Layer 4 of a small transformer language model trained on English Wikipedia (13 layers, counted from 0, width 64).
Take only the direct path to the model's output, skipping the later layers: a vector added to the residual stream pushes a token's score in proportion to its dot product with that token's output vector.

Output vectors of the tokens that the questions are about. A number n stands for (n - 500) times 0.0059.
"ord": 690 500 394 640 634 393 439 514 564 613 482 562 583 412 587 513 459 580 613 519 568 435 491 452 628 555 545 364 446 457 488 540 653 518 430 514 488 381 713 461 475 406 545 541 484 491 511 522 485 617 456 388 576 414 538 368 460 548 624 532 420 644 416 512
"but ": 519 512 483 451 385 409 327 439 674 552 605 452 484 485 718 415 312 458 560 538 630 507 543 343 563 428 422 376 327 522 432 570 673 540 507 441 377 308 397 557 600 576 500 520 594 697 521 508 653 453 681 486 443 672 384 388 476 807 488 500 426 444 305 490
"inste": 441 702 424 542 645 337 506 534 516 784 654 441 354 564 672 407 467 464 347 542 420 391 630 375 550 467 341 334 468 416 425 446 677 407 341 519 343 362 483 510 560 509 544 507 623 538 412 600 691 512 647 470 449 609 418 493 472 824 672 535 452 359 420 520
"of ": 346 296 401 504 621 709 454 314 456 552 742 388 552 671 633 720 742 491 526 558 338 334 342 387 612 327 467 638 418 511 429 659 643 674 349 460 401 442 598 636 421 729 637 395 508 552 257 462 507 445 402 577 256 657 578 488 440 422 527 412 446 659 344 484
"|---|": 454 512 637 473 816 522 326 702 973 554 586 681 715 320 622 243 355 324 357 385 589 500 527 358 570 657 266 504 388 500 216 556 420 485 645 491 354 485 336 292 636 513 537 755 708 549 536 584 409 582 461 320 143 434 645 716 388 811 398 520 824 342 235 507
"ops ": 547 542 515 483 547 416 474 519 358 694 421 667 653 644 514 518 592 591 500 332 343 464 356 389 337 406 406 434 376 599 375 530 672 719 617 480 530 298 513 483 564 431 392 550 702 494 489 612 600 601 334 414 358 676 513 526 372 456 636 491 526 530 383 539
"it ": 564 614 590 465 594 457 643 426 574 300 632 248 370 653 375 469 425 544 481 564 376 455 475 289 534 786 593 420 316 452 632 525 516 551 542 335 482 446 472 555 497 503 563 517 379 341 349 481 503 518 441 395 399 737 283 460 453 615 449 366 412 521 524 505
"should ": 296 608 471 482 713 314 445 558 543 849 522 606 348 697 723 286 420 650 568 518 412 331 639 269 615 518 429 353 469 549 436 488 584 714 372 525 436 315 486 550 531 374 564 606 585 551 364 539 622 631 467 409 370 530 441 636 327 665 548 516 545 611 227 501
"in ": 584 507 373 457 452 398 400 338 467 430 851 389 461 583 345 611 566 463 595 521 447 363 598 422 539 516 478 502 492 385 615 680 464 443 579 470 401 477 634 563 431 558 553 460 544 603 372 418 652 462 559 619 654 613 470 524 474 439 473 399 402 455 559 487
"pers": 547 682 535 500 553 604 586 557 517 555 479 701 652 636 608 481 506 561 567 541 449 390 527 371 542 481 307 264 452 527 422 469 457 465 416 525 554 339 630 525 593 454 441 600 464 505 553 518 500 542 546 434 242 678 591 534 435 551 632 664 443 374 456 513
"ear": 570 617 402 553 556 516 327 359 590 445 491 606 552 389 497 551 545 300 477 460 602 458 538 365 489 609 562 515 525 578 473 628 517 439 540 583 445 441 450 351 444 459 434 594 400 375 430 519 540 530 521 521 450 492 393 531 466 423 710 570 425 515 504 504
": ": 405 421 428 574 364 548 420 514 428 591 441 467 558 466 438 595 462 365 495 463 548 505 434 429 306 420 572 531 478 419 618 586 454 382 605 488 500 679 304 448 580 447 589 354 388 595 402 505 417 449 533 457 374 500 559 450 405 352 564 403 605 445 582 523
"allow": 534 644 456 576 543 283 375 504 504 623 469 641 519 526 598 433 378 640 497 518 427 483 599 415 509 537 577 577 515 445 271 637 714 591 350 378 430 282 598 404 630 377 407 543 563 443 355 523 428 662 366 506 403 683 384 552 372 732 609 516 401 517 500 505
"is ": 457 453 485 551 485 348 467 589 493 524 582 651 392 468 440 555 602 638 801 541 369 596 623 317 584 514 631 551 428 432 669 624 471 461 603 352 432 485 605 595 445 463 569 530 371 546 458 485 614 470 474 630 587 510 466 529 418 462 458 381 433 595 284 484
"room": 419 570 447 522 636 487 456 646 610 714 375 503 645 552 518 447 395 420 653 319 443 409 383 272 503 585 561 491 481 615 525 651 733 510 384 584 609 507 624 272 458 312 488 545 601 532 329 537 515 576 486 678 260 651 480 485 362 616 719 552 481 576 420 498
". ": 500 464 365 599 392 470 537 393 403 518 369 382 356 522 375 518 443 379 492 577 527 348 490 486 483 536 523 269 367 421 699 486 476 351 424 497 557 609 565 619 455 390 417 484 472 429 460 522 551 435 576 568 491 368 397 425 538 520 446 541 588 609 585 518
"'": 491 403 404 627 388 491 539 575 361 654 528 427 420 511 412 558 511 339 468 523 558 507 498 445 489 523 507 538 362 487 648 515 382 408 625 551 526 486 546 532 428 433 486 598 444 460 318 453 522 383 483 445 456 403 367 417 549 408 296 474 540 517 477 501
"a ": 673 523 422 597 568 423 748 302 522 304 570 523 527 525 293 524 413 463 586 600 581 375 532 440 429 714 550 596 437 406 649 543 518 553 639 332 565 491 538 542 436 544 622 500 503 505 357 454 460 355 475 446 662 624 414 377 647 358 456 426 413 428 399 491
"ief": 623 420 632 362 722 294 347 609 403 628 526 577 521 401 758 548 447 392 489 505 482 466 333 377 377 535 347 434 721 579 433 644 575 529 333 524 531 278 633 254 676 454 338 489 413 488 551 600 585 780 585 506 453 567 588 578 467 565 539 624 582 477 470 521
"information": 293 705 522 476 949 443 733 409 720 564 451 500 635 464 602 513 545 518 510 507 236 685 500 260 439 461 725 540 853 388 71 320 787 717 207 393 504 448 837 298 488 376 557 359 638 600 406 564 420 639 414 576 351 670 685 566 406 734 909 596 538 233 194 505
"im": 484 506 554 542 432 422 556 402 495 537 472 498 495 418 463 558 398 511 632 500 526 255 474 424 407 442 542 468 496 383 569 431 411 547 495 451 571 460 568 471 420 573 418 586 486 490 625 461 550 590 491 384 562 601 377 568 467 343 481 605 358 522 502 512

Output weights of attention head 0. The head adds the sum of these rows, row i times number i of z. A number n stands for (n - 500) times 0.0016.
o0: 477 505 593 419 381 620 608 531 420 538 582 473 521 401 661 444 501 671 390 363 299 397 280 666 422 722 447 479 595 660 403 517 540 546 538 406 673 572 581 471 552 460 411 475 526 506 557 638 605 547 516 505 334 567 508 567 481 466 480 592 623 565 537 602
o1: 518 556 448 466 693 378 597 424 646 531 412 351 712 414 652 533 709 262 342 691 601 185 584 358 557 473 606 574 385 372 520 570 652 505 400 357 598 76 614 492 362 472 514 414 440 638 392 370 475 720 684 477 340 717 454 549 396 355 483 620 431 502 607 233
o2: 519 609 238 539 463 367 476 552 427 440 561 500 444 544 601 574 400 454 747 669 483 216 602 233 506 532 516 537 291 394 751 552 557 551 595 379 592 208 634 495 450 444 463 443 436 495 569 487 680 650 468 573 284 417 400 348 505 447 518 661 458 621 391 652
o3: 591 451 481 461 504 674 547 519 454 630 388 525 559 465 490 486 474 526 577 484 528 481 475 551 551 627 554 521 503 492 540 513 409 513 633 416 604 484 473 505 508 380 586 556 623 684 503 413 344 524 436 412 475 593 606 602 482 563 539 416 632 556 386 658
o4: 483 602 578 525 346 516 532 481 525 549 456 378 388 472 675 467 420 548 423 497 520 545 537 546 362 200 588 442 636 600 348 530 604 534 392 565 444 597 436 520 530 428 562 622 481 497 499 708 447 426 605 487 497 341 545 574 371 553 495 624 572 656 599 448
o5: 547 663 391 560 281 436 412 327 452 480 447 454 621 633 498 613 618 684 548 719 507 252 541 494 700 383 425 559 509 436 459 457 534 567 653 482 442 419 491 357 501 442 684 427 560 389 440 358 357 405 496 718 377 420 184 512 482 578 463 483 569 678 629 576
o6: 673 483 263 542 366 285 462 396 360 531 587 457 268 531 625 640 470 558 615 619 597 462 630 180 592 341 333 279 358 456 579 549 570 511 461 405 724 284 440 737 417 487 444 539 607 320 612 463 582 392 377 578 487 434 538 349 509 434 361 478 503 362 376 427
o7: 367 763 336 576 487 428 428 549 349 509 499 495 377 485 531 588 362 376 458 564 492 459 491 376 608 550 540 460 445 567 413 588 553 475 260 613 472 477 389 254 523 304 445 520 499 588 529 517 565 579 484 388 472 495 567 648 557 556 467 464 461 513 372 376
o8: 367 377 645 423 529 507 608 356 525 520 534 465 414 381 619 445 534 486 586 406 562 510 420 697 236 633 618 429 617 717 353 659 467 588 407 352 361 660 559 449 514 519 433 506 436 500 492 737 468 552 428 496 652 626 586 689 490 389 605 595 648 537 596 330
o9: 370 546 271 445 377 369 470 537 374 600 459 477 670 440 469 531 489 243 544 407 321 552 492 306 512 330 583 626 548 647 453 517 504 467 580 249 671 400 363 435 563 610 318 697 560 507 591 551 286 508 391 514 315 411 477 384 459 663 557 383 506 586 400 728
o10: 433 615 502 397 637 298 558 392 653 461 672 560 305 560 392 439 428 685 622 733 512 493 470 650 453 506 426 251 643 655 564 658 688 525 333 512 619 345 668 480 566 500 329 395 417 385 312 694 622 673 518 360 737 574 366 526 459 520 585 754 376 455 424 326
o11: 557 603 373 351 674 474 540 544 403 482 392 608 440 597 401 682 351 635 590 544 507 386 535 349 509 498 524 448 324 569 529 466 525 458 496 259 488 370 540 393 506 388 389 644 483 415 547 402 730 634 443 359 538 349 460 375 393 450 679 519 476 397 508 265
o12: 746 542 513 562 364 412 413 607 447 571 748 445 642 474 472 533 537 526 398 508 379 301 530 450 490 534 372 452 550 441 568 382 663 692 492 502 505 444 624 484 550 546 441 565 490 416 296 565 469 698 483 491 408 520 516 422 440 479 373 449 294 507 669 493
o13: 564 295 477 558 636 298 560 674 391 434 681 477 522 398 655 440 637 437 497 422 446 535 354 368 347 547 587 337 586 531 598 663 475 493 442 543 541 363 601 445 449 673 489 587 407 543 492 495 520 454 484 362 310 550 720 373 443 566 540 430 378 318 569 325
o14: 488 588 294 561 588 164 471 396 325 384 359 622 473 524 304 676 467 535 545 282 535 519 572 258 714 304 506 595 484 418 514 479 592 757 612 417 499 509 425 416 550 595 376 533 517 487 372 557 632 464 203 476 558 562 541 448 345 503 321 538 361 373 420 362
o15: 499 550 544 421 571 571 487 469 459 546 483 454 267 610 582 424 569 372 440 409 613 477 475 631 610 656 432 368 392 507 692 375 476 470 598 606 472 458 431 647 408 538 538 540 408 558 600 607 518 364 425 432 614 362 526 561 473 508 352 487 536 569 414 523
o16: 446 411 582 599 524 528 352 583 609 411 488 573 555 464 234 454 487 371 473 342 535 449 487 507 523 618 604 587 537 411 649 518 335 527 612 436 589 654 507 715 398 634 563 566 345 667 602 462 452 399 427 490 664 542 552 440 533 473 456 408 457 465 492 492
o17: 529 489 517 543 512 483 472 537 623 472 359 449 450 607 657 574 464 637 595 496 489 433 490 600 542 338 386 269 434 518 415 574 538 513 500 456 524 565 514 575 450 383 379 537 496 494 562 706 610 370 489 466 587 370 603 673 469 527 477 569 556 504 448 495
o18: 568 452 394 476 474 615 492 508 370 551 480 469 453 404 584 631 466 392 375 514 453 555 564 359 436 423 487 608 497 626 381 642 384 339 496 493 501 492 518 420 534 486 501 561 506 433 564 422 517 437 503 541 323 565 609 434 497 433 511 310 500 397 508 632
o19: 606 544 385 554 589 622 438 453 488 525 630 641 488 541 492 746 557 597 684 529 435 469 477 379 467 485 559 516 588 591 561 509 434 600 797 302 637 607 454 412 504 579 433 542 398 538 543 716 442 322 490 619 546 403 393 473 462 718 527 439 462 650 500 560
o20: 489 573 430 458 492 409 404 451 574 523 507 439 432 446 607 338 487 648 409 400 504 693 438 716 501 261 489 472 610 486 639 451 647 512 424 499 558 404 580 392 595 643 435 500 662 557 373 538 511 503 477 398 624 411 640 594 497 573 467 635 649 249 241 536
o21: 620 506 490 577 476 288 478 587 475 489 614 335 456 439 637 478 505 604 490 616 530 417 465 397 517 510 438 204 475 506 491 567 499 501 276 402 588 441 568 537 412 467 454 627 518 476 596 562 490 363 580 476 481 455 477 551 477 394 412 577 474 385 588 109
o22: 385 413 403 422 427 437 587 348 541 557 506 630 321 466 442 511 525 400 416 663 445 386 486 270 548 484 493 200 422 509 415 572 635 564 345 605 665 405 431 730 416 432 404 254 585 443 498 472 692 489 513 378 584 546 536 546 608 558 510 611 398 605 370 306
o23: 457 527 581 404 563 562 533 490 546 566 515 570 537 456 497 404 419 695 400 453 680 440 422 613 601 628 365 621 680 655 395 565 525 463 297 652 413 494 600 493 647 519 467 403 382 516 645 567 579 557 522 334 503 701 554 535 435 381 615 534 409 387 733 375
o24: 363 355 647 522 560 455 614 590 409 389 320 519 591 573 437 551 504 616 443 483 553 617 486 484 517 443 595 444 548 422 416 420 463 456 516 495 487 622 450 626 466 416 596 558 466 472 514 426 566 493 596 471 583 443 445 588 307 422 431 565 538 340 667 404
o25: 534 608 466 538 460 542 596 598 556 595 554 532 456 510 320 647 409 513 719 705 552 456 636 362 327 399 480 636 641 446 590 345 610 614 493 524 450 493 670 455 717 408 419 600 464 526 495 702 513 484 593 680 648 481 390 554 394 441 606 626 349 694 665 401
o26: 340 494 636 527 300 399 349 514 450 358 512 441 534 599 623 298 461 627 489 438 589 438 339 643 557 397 612 565 296 396 583 447 352 642 462 643 443 769 355 525 507 384 416 384 450 493 668 629 538 443 355 649 604 453 480 511 605 349 481 658 758 665 337 550
o27: 377 566 395 465 448 574 460 508 433 544 545 558 544 438 405 575 521 402 336 546 436 551 504 366 416 425 631 729 497 529 439 450 478 482 494 471 528 554 532 438 589 419 430 435 526 510 600 436 467 596 576 551 556 443 566 526 578 534 602 414 553 506 541 633
o28: 597 587 515 528 610 402 591 436 465 474 545 406 331 420 499 392 545 485 451 433 622 447 503 428 560 503 554 486 324 362 605 552 419 562 478 562 528 474 448 470 444 394 551 391 589 595 482 368 528 416 493 462 445 562 592 421 547 486 425 543 635 460 371 355
o29: 462 481 418 521 355 418 378 565 443 649 444 518 697 429 445 300 366 321 568 597 615 11 541 341 742 585 480 224 317 528 533 325 499 531 371 411 387 368 388 525 360 504 369 581 532 489 538 407 512 579 530 272 432 445 394 540 439 399 455 414 410 522 435 286
o30: 565 373 531 482 628 432 458 518 446 579 404 453 297 499 536 422 574 426 674 480 634 703 548 364 555 420 481 374 378 457 404 510 461 424 486 675 477 643 351 552 574 413 460 620 466 417 579 363 285 212 493 470 533 544 581 406 408 477 478 226 728 433 522 511
o31: 625 488 406 525 508 574 323 441 462 566 533 412 494 406 634 550 522 391 425 732 721 413 595 329 593 349 670 644 365 364 532 592 260 375 503 606 582 446 414 471 528 465 513 491 474 498 549 415 416 286 585 681 328 688 414 442 389 233 441 343 621 400 393 420

Each question shows a token from some text and the vector z that the head gathered there. A number n stands for (n - 500) times 0.00084.

"dro": 393 486 735 417 640 560 806 626 326 561 470 649 608 422 533 477 502 568 602 546 299 725 520 393 508 714 502 521 548 658 638 686
Pushed up most: ". "

"Gran": 432 650 656 473 458 433 702 529 408 520 537 605 454 570 462 527 586 596 561 536 434 677 630 470 410 507 409 467 529 549 485 632
Pushed up most: "but "

".": 382 648 555 501 472 454 623 508 452 497 319 685 487 479 549 425 627 458 605 457 302 563 554 442 500 528 518 525 560 621 547 727
Pushed up most: "'"

"Ch": 535 677 686 496 501 585 536 420 420 487 660 549 721 594 468 561 487 327 438 649 264 509 638 451 445 584 400 448 525 546 448 563
Pushed up most: "it "

"ing": 481 694 564 345 579 415 613 446 630 544 550 692 647 783 441 325 390 432 585 519 386 658 683 544 441 613 261 533 415 714 416 506
Pushed up most: "ief"

"in": 424 657 681 389 316 610 611 514 507 502 705 700 355 534 588 421 404 361 475 638 478 536 651 448 472 599 248 620 515 304 366 437
Pushed up most: "information"

"\n": 398 674 632 488 470 432 719 516 424 483 519 624 449 553 471 520 607 613 559 503 414 689 629 476 425 511 402 431 550 584 520 650
Pushed up most: "but "

"202": 404 618 606 421 502 511 605 582 453 477 518 591 494 506 448 486 558 470 574 555 340 622 603 466 409 603 382 541 507 548 462 615
Pushed up most: "in "

"S": 488 698 409 656 477 419 342 725 275 515 79 219 465 612 178 598 593 386 701 281 360 412 661 506 367 128 407 658 635 614 490 702
Pushed up most: "|---|"